Layer 10 of a small transformer language model trained on English Wikipedia (16 layers, counted from 0, width 96).
A neuron's activation on a vector x is SiLU(gate . x) times (in . x), where the dot is the dot product.

Input weights of the MLP neurons that the questions are about. A number n stands for n times 0.0051.
n0 gate: -35 -19 -2 -39 -17 23 27 -29 -39 39 22 -14 1 -8 -18 21 0 11 -7 -34 -20 12 -18 0 5 7 2 14 54 50 -8 25 -12 -2 19 29 -16 -39 44 4 -1 8 25 -26 9 39 -32 -17 12 -18 -1 -39 -58 -6 46 12 27 31 55 -12 33 67 -30 -8 -11 39 -7 11 19 47 5 -15 -52 -28 -16 9 -56 9 27 7 -37 6 -1 -65 21 -18 -15 -21 16 42 -19 8 -9 -20 -15 41
n7 gate: -9 -2 10 -8 27 -22 11 -11 7 15 -12 -15 -39 -32 -19 -27 -25 -46 21 -2 -70 -3 -20 -23 -15 14 39 32 11 -37 -42 42 19 -36 18 -20 -23 19 2 -27 20 20 13 13 -48 -47 -11 -38 -2 54 -22 4 -38 -23 -9 -23 0 9 5 -11 -15 2 26 21 8 -9 -46 37 -42 -3 24 8 10 -6 5 12 -15 -45 19 -41 13 -39 -41 8 -4 -40 -18 -12 32 20 -10 32 -76 -39 -18 30
n31 gate: 4 44 -21 -5 -25 -5 -24 19 -12 4 18 40 -8 38 8 -32 -52 -36 0 -1 -15 9 -9 29 -13 -11 27 26 29 -8 5 29 11 33 19 15 -24 -65 -37 6 -31 38 6 39 -55 19 23 -30 26 37 -13 31 23 -13 8 25 -29 -9 18 -17 -23 41 4 13 -21 -31 -18 8 -17 -20 42 6 35 -9 11 -24 14 42 -26 -29 3 -2 13 -21 23 -26 13 -20 -3 42 -3 26 7 51 -48 1
n43 gate: 66 2 -3 33 -21 -38 35 -25 10 27 43 -30 70 13 -41 -5 -47 -26 -43 18 0 -52 -11 -12 -7 52 -25 -2 -38 1 -24 -13 -9 2 -6 4 -5 -7 31 -22 15 25 -5 -21 -46 -52 -19 42 -78 55 10 -27 -50 17 20 30 -20 -48 18 -1 19 -14 -37 -19 77 10 -23 36 3 -57 -11 -22 17 -7 -23 -16 -11 -12 -14 19 1 6 20 -2 -8 -5 48 -11 -3 36 -2 -1 13 8 -19 8
n71 gate: -20 -19 -32 -15 5 7 18 -39 -1 10 -31 -33 16 45 0 -2 4 37 -8 35 43 24 -7 -31 36 -78 -8 -4 14 -29 18 26 17 2 -5 6 24 58 -14 4 -17 -21 -9 -2 28 -31 61 28 20 43 39 12 -33 -8 0 7 -4 68 24 16 23 -32 9 15 -23 -18 10 -24 23 -70 -11 44 -21 16 -7 32 18 10 -28 23 -31 -14 -23 -12 18 8 10 18 24 9 -14 -23 -65 -8 -2 -21
n100 gate: 16 -22 7 -2 17 -49 12 -17 -19 -29 -4 -6 -25 38 -42 3 -28 -5 -43 17 45 40 -17 -26 5 6 1 -7 8 -5 49 -38 20 29 1 14 -27 24 -24 31 15 33 29 20 -41 -17 10 47 -4 8 -22 -38 -11 36 30 42 0 25 -20 55 23 20 12 29 30 0 14 -7 1 33 45 38 19 23 -6 -26 -18 2 -31 -18 3 9 34 -25 18 10 -22 32 14 -8 -9 -20 42 9 -25 -23
n118 gate: -1 -13 -42 -7 52 -9 38 40 32 3 9 -85 -19 -27 -8 24 -54 -2 -39 -10 25 8 -65 16 -1 -1 -25 10 45 0 -19 -39 -12 -29 0 -25 -35 -13 3 -13 -12 -6 1 47 1 -19 -50 6 -3 -9 -23 -2 43 -33 8 13 -9 -42 -44 -17 23 -3 -25 16 40 24 -65 -8 25 -1 -8 -6 -24 23 16 3 19 30 24 25 -1 33 -68 -20 20 -19 23 -29 -18 -10 17 -14 -49 38 -20 7
n152 gate: -16 12 -2 11 -20 3 -25 -37 -29 13 13 -31 -6 9 20 44 -24 10 36 -9 -18 22 -63 -2 -19 10 -33 -13 -10 -16 12 -13 -23 6 -49 -17 -3 -26 -41 16 42 5 -2 42 15 -10 16 28 -11 -52 -23 -20 13 -13 -21 29 14 16 29 -9 18 -45 -29 -44 14 -29 -4 -36 -3 -19 60 26 31 0 44 27 2 -18 -48 -57 -48 24 -37 54 -10 -28 -5 -12 18 13 7 -26 -5 11 -55 3
n165 gate: -31 16 8 2 24 10 -18 -8 -15 27 18 -25 -3 9 -8 1 5 11 13 53 13 3 -23 -13 4 29 -36 2 16 -1 -13 42 -2 -54 -59 2 -3 18 68 25 -5 27 -31 25 -38 1 17 26 -5 3 13 8 -42 13 -10 22 -8 34 2 -23 2 33 -31 -35 -15 32 1 24 39 35 -11 18 -56 -35 7 -10 -52 33 2 16 -69 -37 -30 28 -15 -40 65 1 2 48 -38 26 15 -7 6 16
n202 gate: 15 -9 32 26 -2 -7 20 34 47 -29 44 17 -61 22 15 -3 -49 5 29 13 -6 -47 -46 24 9 60 32 12 -34 -23 3 72 4 12 -10 24 -23 -62 -33 -41 10 8 -46 -3 13 -4 -16 76 10 17 10 -3 92 -52 -19 8 8 7 23 3 -23 1 6 29 16 -26 -62 -30 1 -8 3 -6 35 -43 -7 36 0 33 -16 -23 55 -79 26 -24 5 -14 27 16 28 16 0 5 -28 -9 6 7
n265 gate: -19 -22 10 60 -19 27 12 -73 16 -12 -18 32 -14 28 2 16 10 20 -22 -20 17 28 60 20 18 -24 -15 15 3 -40 -27 -34 12 -9 24 -45 -28 -57 37 -3 -22 2 40 11 4 29 -17 14 28 6 34 -17 32 58 -2 17 -35 18 -12 -53 58 -38 -10 -21 -11 -32 40 10 -13 -13 32 -15 -27 -10 -25 -36 14 -15 -2 8 -34 -11 33 -16 -50 -14 33 -18 -9 37 -29 -39 -6 -10 20 -6
n290 gate: 26 35 -24 10 9 -12 52 14 -10 39 -35 -3 2 -18 -12 17 -32 -23 -11 -11 -26 -35 13 4 33 31 -15 -3 -5 39 14 -3 -23 60 -27 -29 18 -9 -23 -63 -2 -12 16 -2 -14 20 27 23 28 -37 -31 -27 15 3 -69 -37 1 -25 -1 35 20 -25 49 -18 33 -28 8 7 24 45 39 19 -11 9 -30 7 15 7 -17 -52 20 24 -7 19 -3 -17 -8 -16 25 58 17 76 -61 28 -49 13
n351 gate: -11 13 -40 14 38 10 -30 84 35 30 28 -57 -17 34 -9 -34 58 -15 11 46 7 2 3 40 43 6 2 -25 -5 -4 -43 -1 82 -10 9 44 -7 -5 39 -28 2 -34 -40 -27 7 7 -10 -16 1 3 -27 -51 -11 -30 44 7 -15 11 -20 -1 -29 8 36 -15 10 -7 -32 7 -40 -10 34 -9 7 20 -23 -50 13 8 -62 -34 -18 -35 38 16 -53 -54 15 16 35 -21 -29 -12 19 -3 -7 15
n352 gate: 3 4 25 36 -12 -19 -21 -57 35 27 56 -37 16 -15 3 58 -25 10 17 -21 -11 -25 1 -34 2 15 -15 9 25 -28 -46 -21 3 32 -1 31 -32 -24 9 -27 -28 5 5 -39 -2 25 -9 -11 -39 -39 -5 -14 -34 17 -12 -8 58 -13 -15 -14 2 -29 35 34 16 -17 -74 -7 0 25 -13 -23 13 -17 41 31 14 30 -5 9 -17 -8 -28 -30 13 14 -15 11 27 14 -2 45 -9 -10 44 46
n0 in: 8 -8 9 6 -10 4 3 6 -25 -30 -27 9 1 18 -37 -24 -21 17 66 8 -9 75 -37 7 45 0 15 4 32 29 43 10 -29 26 39 -40 1 -22 -11 -1 8 15 24 -20 18 -4 -24 -3 -14 14 17 -4 24 5 -7 18 10 61 9 0 -22 -29 8 38 -11 4 18 -4 33 0 6 13 -4 14 -35 -17 6 -4 -20 41 -33 -3 12 -17 -9 2 1 -25 51 6 34 -23 -22 17 -6 -43
n7 in: -15 49 35 19 -33 -51 13 -3 -27 13 20 -16 2 -40 -24 -27 -39 8 -44 50 42 34 19 2 -12 -4 -46 12 25 -19 -34 32 10 8 3 10 -11 15 11 -18 -35 30 41 -9 18 3 -2 -18 19 41 8 2 -23 14 9 -11 0 23 36 52 -22 -20 31 -40 -1 18 17 20 3 -25 -5 -7 14 -29 0 53 -7 12 7 31 -46 -15 45 -9 37 15 26 20 5 52 -11 20 16 11 -28 -3
n31 in: 50 -32 4 -16 54 20 7 -55 16 35 15 -34 11 7 -8 -5 -11 -17 36 22 28 16 -15 19 -15 -36 15 -18 2 -17 21 -33 -31 1 -21 -45 0 -18 15 -44 3 -15 4 -28 11 -25 4 7 24 40 4 -10 -68 -23 -23 -4 -5 14 -52 2 -36 11 28 -39 -13 58 9 46 -28 13 19 21 -63 -1 -11 6 3 13 -25 -19 -3 8 27 -19 33 24 11 -5 -13 26 0 -16 16 13 -19 26
n43 in: -19 -2 -34 55 -35 -6 -14 -8 39 24 24 -27 -4 38 11 15 -1 36 40 -15 21 11 -17 22 22 -21 15 -38 10 -42 6 -3 -7 -39 -27 39 -25 16 -48 -36 -24 -57 2 -29 7 47 -23 -20 21 -41 15 9 -55 4 -11 10 -20 -7 8 0 15 1 -4 -41 -4 62 42 -14 -19 25 -23 -46 -17 13 -47 -19 60 11 33 4 -19 33 14 53 -8 -28 4 -25 2 9 -15 7 -42 43 32 -23
n71 in: -53 13 -58 44 -32 -37 23 2 -38 16 -36 39 -9 25 10 -22 11 -13 6 -27 13 -13 15 -5 16 1 18 23 -43 -14 10 -13 5 -27 4 -10 -68 -49 -12 25 -20 -33 21 -12 -25 -64 -39 -32 -10 -60 20 25 -17 36 -4 14 -12 18 -10 -7 -50 15 20 -29 27 -28 -48 7 19 -9 9 20 -11 11 -22 0 -12 -13 -24 -41 20 -3 -12 36 23 0 4 14 -24 -18 4 28 -5 33 -19 -1
n100 in: 25 -15 5 -2 14 2 -4 25 38 -31 -24 8 -17 19 31 8 -7 -50 -8 19 -53 -21 36 14 25 -4 9 -43 40 -24 34 27 -20 -5 -21 4 -48 -2 15 6 8 -35 28 2 7 -8 -5 29 32 8 30 -63 -17 23 2 -17 2 -8 -55 -14 -28 -34 15 -2 41 -5 -8 21 5 14 23 -21 37 13 -39 -50 -8 -14 0 20 -2 -18 22 82 39 -10 27 7 3 -27 -32 -15 22 5 30 -2
n118 in: 11 -13 5 16 -32 -35 -2 30 28 -15 -17 21 -78 35 -5 -25 -16 -32 -3 -45 -13 34 39 39 2 -4 7 -6 1 16 47 6 -14 2 -2 -24 11 -3 -27 26 45 17 -12 -21 46 21 15 -8 31 30 10 -42 17 22 -34 -15 12 13 12 -42 -37 -25 -30 8 -6 -39 34 8 19 -2 4 2 8 11 -29 -49 -5 -41 40 21 61 -45 -10 8 -5 31 15 -14 -1 36 11 -20 -20 -35 5 -13
n152 in: -18 -22 -22 37 14 -14 -4 41 2 -1 -37 -31 19 -23 -21 18 2 33 16 28 -5 -48 43 15 -8 -9 11 16 -2 -7 20 -12 -4 16 -7 -1 33 11 -25 -7 39 -23 4 6 1 49 -68 -14 -3 -15 63 -28 -22 -8 -17 -1 -10 -7 38 1 -3 25 1 16 10 -18 -4 44 -14 26 -21 4 15 11 -19 28 20 -4 40 7 30 0 20 12 -25 -43 -13 -32 -11 22 2 -39 -11 -40 29 -10
n165 in: -2 12 -50 -15 -42 -11 -21 -8 -16 -15 -27 3 41 24 7 -35 -14 33 42 9 -28 -10 7 20 21 -1 46 -26 2 34 -3 -31 -16 -53 -11 -5 -6 1 -18 -23 -27 -48 -2 -16 -5 5 -31 -32 -29 -45 6 -32 -13 37 -21 30 -12 11 -57 29 -1 -3 29 39 -28 16 -2 53 -45 7 -18 -17 -27 36 -3 13 -2 6 -2 -39 -50 -28 -17 21 2 -59 -26 -18 -35 -44 55 -8 12 13 -28 -14
n202 in: -22 18 8 2 14 19 32 -12 -11 -30 22 24 42 -10 21 44 -31 37 0 -13 31 -2 23 13 -19 -20 -37 57 1 -7 -15 13 47 -5 54 5 -8 -5 -17 -14 -2 -33 -37 -8 -2 -31 -18 11 -19 69 5 -26 23 -3 -28 -10 29 -3 -57 11 -23 26 -43 -2 26 -19 -39 8 22 16 -44 -8 -14 52 -30 -32 1 -9 21 39 -14 28 9 -22 -18 -34 -22 33 1 -2 41 -11 -20 18 26 27
n265 in: -2 -31 -13 -21 15 -4 11 -22 -22 29 9 16 -32 25 29 -19 -20 -32 42 6 -32 9 37 2 -29 -1 6 53 -32 -6 -35 12 32 42 6 -9 5 25 -5 -38 26 -10 11 -8 -95 -6 31 -1 -7 -12 30 25 23 -16 -23 1 24 -8 20 24 -41 -32 -2 10 -10 -14 -10 2 -24 -18 -33 37 -15 23 28 -8 18 56 -1 83 26 -38 -3 30 5 42 -27 -37 -26 -3 -16 25 -2 -15 -6 19
n290 in: -1 25 7 -21 -23 24 14 -44 -21 48 -14 15 -1 -24 45 31 25 -18 -2 -4 5 19 21 -46 0 -21 9 -41 19 23 32 -42 -24 -2 16 -2 4 -19 34 -29 30 5 23 10 -3 11 31 0 -22 -16 26 -12 -24 57 -79 9 50 -33 29 35 19 14 -47 -16 45 12 5 -21 -14 10 8 -12 39 -3 5 21 14 -25 -7 -5 31 35 -2 4 -9 19 -21 -22 20 -1 4 40 -20 -23 -29 14
n351 in: -44 -28 1 5 -5 -18 19 3 36 -9 15 8 17 -24 -12 -31 -9 36 -19 -14 45 -16 10 27 8 -4 49 -20 -3 89 -21 31 7 -20 -41 24 -15 -8 2 64 -10 -18 -54 15 -18 -22 -25 14 -43 38 -58 17 -20 0 0 48 -21 -11 0 -29 -4 21 55 35 18 -12 -3 14 8 47 -3 -23 79 -8 2 -8 1 13 21 17 -25 -1 22 -47 -22 -36 2 -27 -28 55 59 22 10 -13 -18 37
n352 in: 9 16 27 13 25 4 -34 -20 -7 5 54 -1 -31 6 -3 -6 -12 6 12 17 -6 23 -1 -76 30 26 -6 -4 -8 8 -35 -12 12 2 20 -42 -22 -23 -9 10 39 6 4 15 54 -3 -3 -16 16 25 -25 10 -27 13 -5 -10 27 -4 12 21 14 -7 9 30 26 -14 45 57 1 -6 -11 30 -11 14 15 -19 -27 -20 19 -12 -14 5 -27 3 -39 -24 -55 1 24 23 27 -1 9 2 -7 -7

Each question shows a token from some text and the vector x that enters the MLP there. A number n stands for n times 0.031.

"ember": 15 35 21 20 -39 -17 2 23 26 -18 3 6 12 -24 11 25 -35 0 2 1 -24 -9 -9 -17 -67 -35 -24 -18 -2 -3 -6 -6 -11 40 19 36 -21 36 18 15 -29 -19 5 -5 0 29 -13 -1 18 -17 32 36 12 22 -16 10 16 -9 -18 -1 -4 -10 -15 17 -3 -16 19 6 14 29 -19 -2 -11 -11 -9 -22 -7 -11 34 -18 10 13 12 4 -20 -43 17 -1 -29 8 31 -41 -4 -4 -2 13
The neuron with the highest activation: n71

"\n": 13 16 19 -42 -19 -14 -12 7 -23 8 -21 -24 -10 -31 24 31 4 31 30 20 -14 -22 13 1 43 20 4 -23 -14 -11 -19 28 -32 -21 23 -6 -2 35 5 9 -15 51 -16 -11 22 -18 -16 -30 15 4 -25 -6 -13 -28 37 15 25 -10 -24 25 4 2 6 -23 13 16 -11 4 -9 -21 17 18 0 23 -43 36 13 -17 12 -16 9 16 24 -11 6 27 12 31 -22 19 -5 -3 11 1 19 -13
Which three neurons fire most, strongest first? n265, n7, n118

"en": 60 15 32 10 9 6 -23 -18 -3 11 -10 1 -20 -30 8 -5 -4 10 -32 7 -21 30 -9 21 -24 12 19 4 -7 11 0 1 -19 24 47 -30 -5 22 42 21 3 -17 27 3 -6 23 23 -6 -5 -7 24 10 -3 -3 -17 1 -16 4 -18 -34 -7 -1 7 -26 -26 -12 -26 17 -18 32 -17 -18 25 -1 17 27 -45 -4 12 16 25 28 -17 4 34 -31 -8 -32 -9 -22 13 -25 44 10 11 -1
The neuron with the highest activation: n43

" China": 31 18 -15 -39 -6 -62 -1 -8 -11 -40 -19 5 -6 -29 54 11 -8 19 -31 15 14 21 5 28 -19 5 -3 -17 -14 -21 -8 5 8 5 34 -15 14 15 -7 26 18 5 -39 6 0 -6 -9 5 18 -14 13 26 -38 28 -8 -30 -10 -24 14 -12 -3 34 -7 12 -10 5 12 -26 7 25 24 10 17 -2 -9 -11 15 -23 1 -5 13 -20 -17 20 36 9 -14 2 -3 46 -11 -18 24 9 -16 19
The most active neuron and its activation: n0, at about 0.23

" of": -16 1 8 28 22 -30 34 -35 15 33 -15 1 -12 34 11 5 7 36 -29 -5 3 -11 14 -18 5 11 20 -3 -28 -13 -11 -4 21 13 27 -17 2 42 -15 25 25 20 11 -13 -2 20 -45 15 15 -30 8 -11 2 -25 -3 11 10 46 -4 -11 12 -11 8 -3 22 34 -19 -10 -4 0 3 13 9 44 0 7 -4 5 -1 -21 -4 24 17 15 3 -17 4 -29 0 38 -11 -7 14 42 20 -35
Which three neurons fire most, strongest first? n152, n71, n43

" battle": 0 8 6 -35 -9 6 15 10 4 18 -13 8 6 4 24 -20 -2 42 -21 -26 14 -17 -29 -28 -38 3 11 -15 18 -7 7 -1 -8 -5 48 -1 -28 6 -11 25 -7 38 2 -6 34 -26 -3 18 -5 -25 -30 17 -3 -2 -31 -4 11 -7 -15 -14 14 9 18 -13 4 -6 38 11 14 4 -35 9 -4 12 2 -33 -18 -26 -20 -6 9 28 -17 34 45 -19 31 -11 16 28 -3 -25 39 -5 -1 -43
The neuron with the highest activation: n265

"her": 38 30 36 21 -12 -5 2 21 -28 7 -14 -4 9 -40 6 -18 -22 8 21 -13 -3 4 -23 -7 -19 24 10 -11 -5 1 4 27 -17 -5 3 -12 34 11 5 9 -17 -14 25 9 -24 -3 20 -5 9 -5 7 17 1 6 23 -12 14 0 1 -24 26 -28 14 -17 -1 17 6 -4 4 20 -15 -13 -10 -1 35 -20 20 -19 5 -11 33 0 26 15 -2 -50 -23 -45 37 17 -36 -63 -6 -25 -45 -6
Which two neurons fire most, strongest first? n152, n71

" still": -30 52 -7 -29 6 2 16 22 10 13 -27 1 12 -3 61 -14 19 2 -26 -5 -14 27 -22 37 -7 -26 21 -2 14 10 15 3 11 10 -2 -10 6 -7 -3 29 13 8 6 9 17 -7 14 -18 24 -50 4 11 9 5 4 1 21 -3 -11 -18 9 -40 47 38 -5 29 -21 7 0 -11 -33 8 -8 19 16 -3 4 -28 23 -30 16 23 8 22 -8 12 25 18 -5 7 15 -7 -12 -8 19 -11
The neuron with the highest activation: n118

" S": 21 -9 -10 -20 -12 -52 18 0 9 -31 0 2 -24 20 -2 17 -12 35 -20 9 -19 -5 -15 29 9 37 4 3 -3 -31 6 -16 -51 -2 1 -23 16 42 -11 -17 -5 28 -17 -13 4 6 13 -14 12 14 -13 23 3 -1 -19 -32 15 -17 -12 0 19 33 16 53 -50 -1 2 -14 -2 -22 -1 9 5 -13 -3 -35 -11 -6 -13 3 0 -15 6 40 -4 -17 -43 -4 -28 3 -38 21 22 20 -5 19
The most active neuron and its activation: n351, at about 0.21

"2": -9 1 -46 -13 -28 -6 -2 -19 -11 13 -7 -5 37 1 12 -6 29 23 9 -8 -6 -16 17 -16 14 -15 24 -13 -12 -31 -33 -15 -27 30 -4 -10 18 10 2 38 -6 13 3 -4 30 1 -32 -33 5 6 -15 9 9 17 -46 -15 5 32 -24 -21 -26 -22 31 15 22 28 8 -15 -36 19 -4 -2 -11 32 -17 -12 9 -13 -15 -14 18 -6 26 5 10 29 -14 0 7 5 -38 18 40 -38 21 -29
The neuron with the highest activation: n202

" minor": 28 21 -5 -27 -26 -7 -4 6 27 30 19 10 40 -19 20 -33 -29 38 -7 -19 35 15 -34 7 -15 28 0 18 4 -17 -6 25 -3 32 25 26 -6 13 -14 57 4 36 -27 -5 -4 19 3 -23 12 -48 -10 12 -16 -42 -40 -12 15 8 -3 -23 -1 -2 3 13 -17 5 -11 2 4 -5 7 -9 10 -9 -10 -12 -23 18 -3 -2 8 5 27 12 30 12 19 -18 9 -9 8 -11 16 -19 4 -28
The most active neuron and its activation: n290, at about 0.23

" the": 11 8 -14 -6 20 -35 10 -9 12 -6 16 -31 7 -15 14 2 3 20 -15 -23 13 -2 -15 -16 8 6 -1 0 8 -5 9 8 -10 16 31 -1 -18 18 -24 0 22 48 0 -2 7 -7 7 10 13 -81 -5 6 -6 -14 -9 10 2 30 -3 -10 3 -12 5 -13 11 16 -24 2 1 16 10 -6 15 23 -7 -21 10 17 -13 -29 33 9 -6 17 -13 -1 -12 -2 -9 22 -5 10 -14 -14 -10 -4
The neuron with the highest activation: n290

",": -31 12 11 -14 -11 -7 26 -5 4 -5 41 31 21 10 -5 -2 16 13 -29 -32 -3 0 -36 15 11 -24 35 -1 -12 -21 4 15 4 -6 38 -8 5 15 6 2 12 17 22 11 0 -3 37 -17 12 -56 -36 23 2 -6 -7 -13 17 25 -32 9 -10 -12 21 -17 5 29 8 7 3 -6 -4 -13 -2 0 -6 -6 10 3 0 0 44 -15 28 14 0 32 17 36 -19 7 -6 -21 -19 9 24 -6
The most active neuron and its activation: n152, at about 0.43

" G": -19 -10 3 15 -5 -28 8 -5 11 -2 31 5 10 -15 11 17 -14 11 3 -43 -35 34 -42 -10 6 5 -9 -11 -9 -34 -2 -9 -5 9 -8 -5 -22 -6 -11 25 4 -4 -11 23 27 18 -13 -22 2 20 -42 18 -25 -3 -4 20 18 -5 -42 -10 -6 -4 5 12 -72 7 16 19 -2 -5 -13 11 -5 0 -28 -2 22 -27 -6 22 20 1 20 21 28 -39 -13 -10 39 6 18 -2 12 -16 -7 -9
The neuron with the highest activation: n352

" ": -4 0 -36 -25 22 7 -32 0 -15 -14 -30 -7 19 -25 13 12 23 39 -18 -28 -27 -17 -25 5 -29 10 -20 -35 1 -37 -22 4 -22 25 3 25 9 22 -6 23 -28 40 8 6 10 4 5 -7 22 -8 -14 11 -8 -3 -36 1 -19 -12 -15 -22 -22 9 16 2 21 -13 6 24 -5 -4 11 -8 18 15 -9 -27 52 -16 1 13 18 -26 19 0 -7 -20 -13 30 -3 -4 15 1 54 44 24 3
Which three neurons fire most, strongest first? n0, n265, n7

"1": -14 11 -33 -12 -39 -34 -14 8 14 20 3 -25 1 -5 9 3 27 -13 7 -21 -31 38 -10 -4 -10 -40 19 -16 1 -7 -14 0 -1 7 2 -10 0 -15 -34 55 7 40 12 -9 3 21 22 -21 11 15 -10 16 7 5 -24 -10 16 19 -52 -18 15 -35 -1 6 13 -6 11 -20 16 -11 -32 -33 -3 40 7 -51 12 -8 45 -20 11 -3 -22 6 -3 13 -18 5 -9 -5 -31 -12 17 11 14 -17
The most active neuron and its activation: n118, at about 0.28

" Z": 5 -13 -14 -16 -1 -37 10 -16 9 -19 17 -12 -1 -7 5 48 2 -2 8 -24 -24 7 -27 -13 -2 27 -17 -30 10 -15 22 5 -29 -20 21 -2 -10 -5 -11 28 2 -8 1 1 -5 11 10 4 13 8 -3 35 -1 0 -9 -2 12 -31 -4 -10 -9 -14 19 14 -87 23 -4 2 4 9 -14 -32 18 2 -2 -24 -22 9 -19 -16 19 -20 11 7 -5 -25 -42 -12 -28 22 -9 5 7 8 28 -10
The neuron with the highest activation: n71

"ation": 33 25 16 9 10 -13 29 -18 -18 -4 -5 -9 21 -16 7 -40 -30 35 -7 -15 -7 5 -34 -34 -2 2 26 -4 31 -22 -14 37 5 28 31 8 -10 17 -9 17 18 18 14 6 25 -17 -35 1 5 -31 0 -18 -5 -23 -43 -2 22 20 22 -22 32 13 23 9 32 -9 35 -17 -6 13 31 -11 9 24 -12 18 -13 14 -2 22 16 34 8 19 12 -10 -2 -2 6 20 -9 -23 8 3 45 -27
The neuron with the highest activation: n0

"T": 2 -13 -12 -22 -5 -61 20 -11 -27 -22 -16 15 15 4 21 11 -4 13 -4 -16 -5 9 -2 1 36 -4 1 -46 -5 -24 14 15 -4 3 10 16 -34 -4 -4 23 -2 31 -3 39 3 -26 -6 -9 16 11 18 38 -33 0 -1 -26 -13 -8 -38 -17 -27 -9 3 9 -51 -17 -14 -5 -15 -9 -25 -11 -2 -13 -8 -23 12 25 16 -10 3 -6 7 4 -28 -39 -49 -5 -23 30 -10 29 -8 -12 4 2
The neuron with the highest activation: n71

" |": 12 -8 -22 1 -4 23 12 -14 -33 -19 -11 -16 35 -21 27 -1 17 15 -3 -5 -10 -29 -1 -8 33 -5 5 20 -8 -21 -53 37 -17 16 16 12 -9 -11 4 14 23 38 20 12 3 -17 -16 -5 6 -15 -27 18 8 -4 -49 22 24 34 12 -28 -17 26 18 11 5 15 -21 17 -20 -10 -18 11 18 13 -21 4 10 -8 1 6 26 11 35 22 2 3 -14 12 -15 -4 -14 -21 26 -25 7 -22
Which two neurons fire most, strongest first? n118, n202

"8": 5 17 -68 -17 -13 0 -10 21 -5 4 4 -23 6 2 31 -23 20 13 8 -15 -5 -17 0 12 -42 12 29 -15 -33 -2 -38 0 -50 8 24 20 11 -7 11 35 -11 -3 -3 15 12 -10 32 -27 5 3 -24 15 -26 12 -34 19 7 15 -8 -16 25 -24 3 4 -1 -9 -10 -19 1 -8 -28 -9 17 1 -1 -48 34 -3 16 -26 16 -2 24 -3 9 26 -6 -3 -26 11 -5 -33 -2 -19 32 -35
Which three neurons fire most, strongest first? n7, n0, n202

".": -3 6 -20 -1 -15 -21 -7 -13 45 -34 -23 13 -9 -30 8 7 -11 1 1 -29 -39 1 -15 -27 -4 -10 -7 -20 -3 0 -24 30 -1 -17 49 14 11 17 -3 15 15 0 13 19 -18 8 -16 -14 37 -1 -13 23 2 -10 -7 18 15 37 34 -4 2 18 30 -9 -9 14 1 12 -9 5 -6 -15 -26 15 -7 -22 28 -18 -4 -4 44 32 47 8 -10 7 3 24 -17 -17 17 -43 0 -2 18 -1
The neuron with the highest activation: n290

"6": -2 -1 -27 -8 -7 -14 -2 17 -14 3 0 -40 16 -12 33 5 7 11 1 -18 -1 -33 7 39 -44 25 33 4 -20 -16 -37 17 -26 8 19 30 29 1 2 22 1 20 14 23 9 20 27 -33 -14 19 -2 25 -7 24 -46 22 17 9 -21 -10 7 -24 -9 16 12 1 -17 -18 -1 20 -2 -15 17 11 -9 -38 35 -29 25 -17 25 4 25 -7 18 21 -5 1 -20 20 14 -20 19 -22 26 -20
The most active neuron and its activation: n0, at about 0.28

"e": 16 49 10 2 -8 -6 -19 7 -17 3 18 -30 -3 12 23 -13 -10 14 23 3 3 26 -28 16 -42 -15 -4 8 25 6 -23 0 -7 -1 47 -20 31 1 2 -15 45 11 32 -5 12 5 -4 24 19 -25 -24 -2 -2 17 49 7 -1 25 -19 9 1 2 15 -7 -26 -20 3 7 -3 57 -25 -2 -12 5 -18 -2 0 -14 3 12 36 27 -9 18 8 -3 0 -10 -10 -4 -8 -50 35 -11 0 -10
Which three neurons fire most, strongest first? n0, n71, n290

"ough": -11 10 13 -1 -11 21 7 -8 -42 -18 46 7 30 18 -10 0 -10 36 -25 -1 5 -36 -54 12 -37 -20 20 17 23 56 -6 12 -38 2 -15 15 -5 43 -16 40 -2 24 -5 -24 8 11 1 5 -6 -29 3 10 -14 -9 -32 -4 34 -9 -5 -22 24 -28 23 6 19 4 10 36 -8 -14 -13 -11 11 -4 -7 -6 13 -11 -15 -6 18 -13 20 4 28 -18 48 -18 -5 4 -19 14 -13 9 15 -12
The most active neuron and its activation: n43, at about 0.56

" for": -19 21 -3 -4 30 -8 24 17 10 -6 18 15 3 0 27 28 3 26 -11 -16 -10 -14 -31 13 7 -3 24 27 -3 -4 4 -1 2 0 18 8 -19 19 -12 29 2 26 12 -3 -15 -16 -9 16 17 -59 21 12 27 -38 -12 -16 -2 17 -18 -19 16 -40 7 1 -3 27 14 -6 -9 17 1 24 11 13 -18 -12 -6 1 -18 -5 41 2 1 35 -16 15 -17 -21 9 22 -10 -21 24 16 29 -25
The neuron with the highest activation: n7

"an": 3 10 2 -27 0 -26 -29 -13 -23 -15 -1 -2 8 -11 17 -24 -23 18 11 -8 10 25 -29 26 -8 1 20 -7 20 5 0 20 41 -2 11 -28 28 21 -12 34 -3 20 9 24 2 13 -7 -35 -3 -57 3 41 -5 10 -16 -11 1 15 0 -25 32 -1 35 -24 3 0 11 7 8 24 2 -11 28 10 23 13 -10 18 7 -15 32 16 14 9 9 22 1 -9 7 13 -36 -52 15 -9 -16 16
The most active neuron and its activation: n202, at about 0.49

"eg": -33 9 34 10 -46 -17 17 21 -32 -32 14 -20 2 -34 4 -18 -18 22 29 11 21 27 -2 -4 -52 19 20 -19 24 -36 0 17 4 -4 -15 0 3 41 -17 11 13 -18 21 -11 -19 -17 22 -24 -18 -4 -24 61 -1 0 16 16 -8 -17 -22 -13 -12 -12 -11 -27 -3 0 -15 22 -16 12 -17 -25 31 -4 -20 22 -16 -4 -22 -7 28 -2 9 22 3 -40 15 4 -2 3 -12 -25 -3 -2 18 -27
The neuron with the highest activation: n7

"be": 48 15 37 1 13 -10 -12 10 -4 -4 12 8 30 -5 -20 -4 -32 -6 5 -6 16 16 -12 52 -26 -16 -51 -31 -16 -8 -2 10 -22 33 10 10 18 7 0 -26 7 -4 -12 -5 -10 -6 9 -27 20 16 7 13 -15 -20 -8 -16 28 -15 -19 -36 16 23 12 3 -40 -5 -13 -4 -19 18 -27 1 -5 3 -13 -37 -1 -36 31 8 48 -7 -6 17 -1 -12 -32 -26 7 27 7 -9 7 12 7 -3
The most active neuron and its activation: n71, at about 0.54

" ===": -27 -26 0 -45 -17 -30 13 22 32 -39 -5 -5 19 -10 2 5 -13 -12 -2 -49 -18 -15 3 -1 -6 9 3 1 -13 -32 -3 23 49 -8 18 13 9 14 -7 39 16 25 9 11 -3 12 -13 -29 29 -11 -3 37 -24 -7 -13 -6 31 11 -17 15 4 -13 29 -17 0 32 -5 23 -13 14 -9 -11 16 4 -11 -2 36 -27 6 -23 25 29 29 24 -2 34 18 21 -36 -29 11 -42 8 -14 2 8
The neuron with the highest activation: n0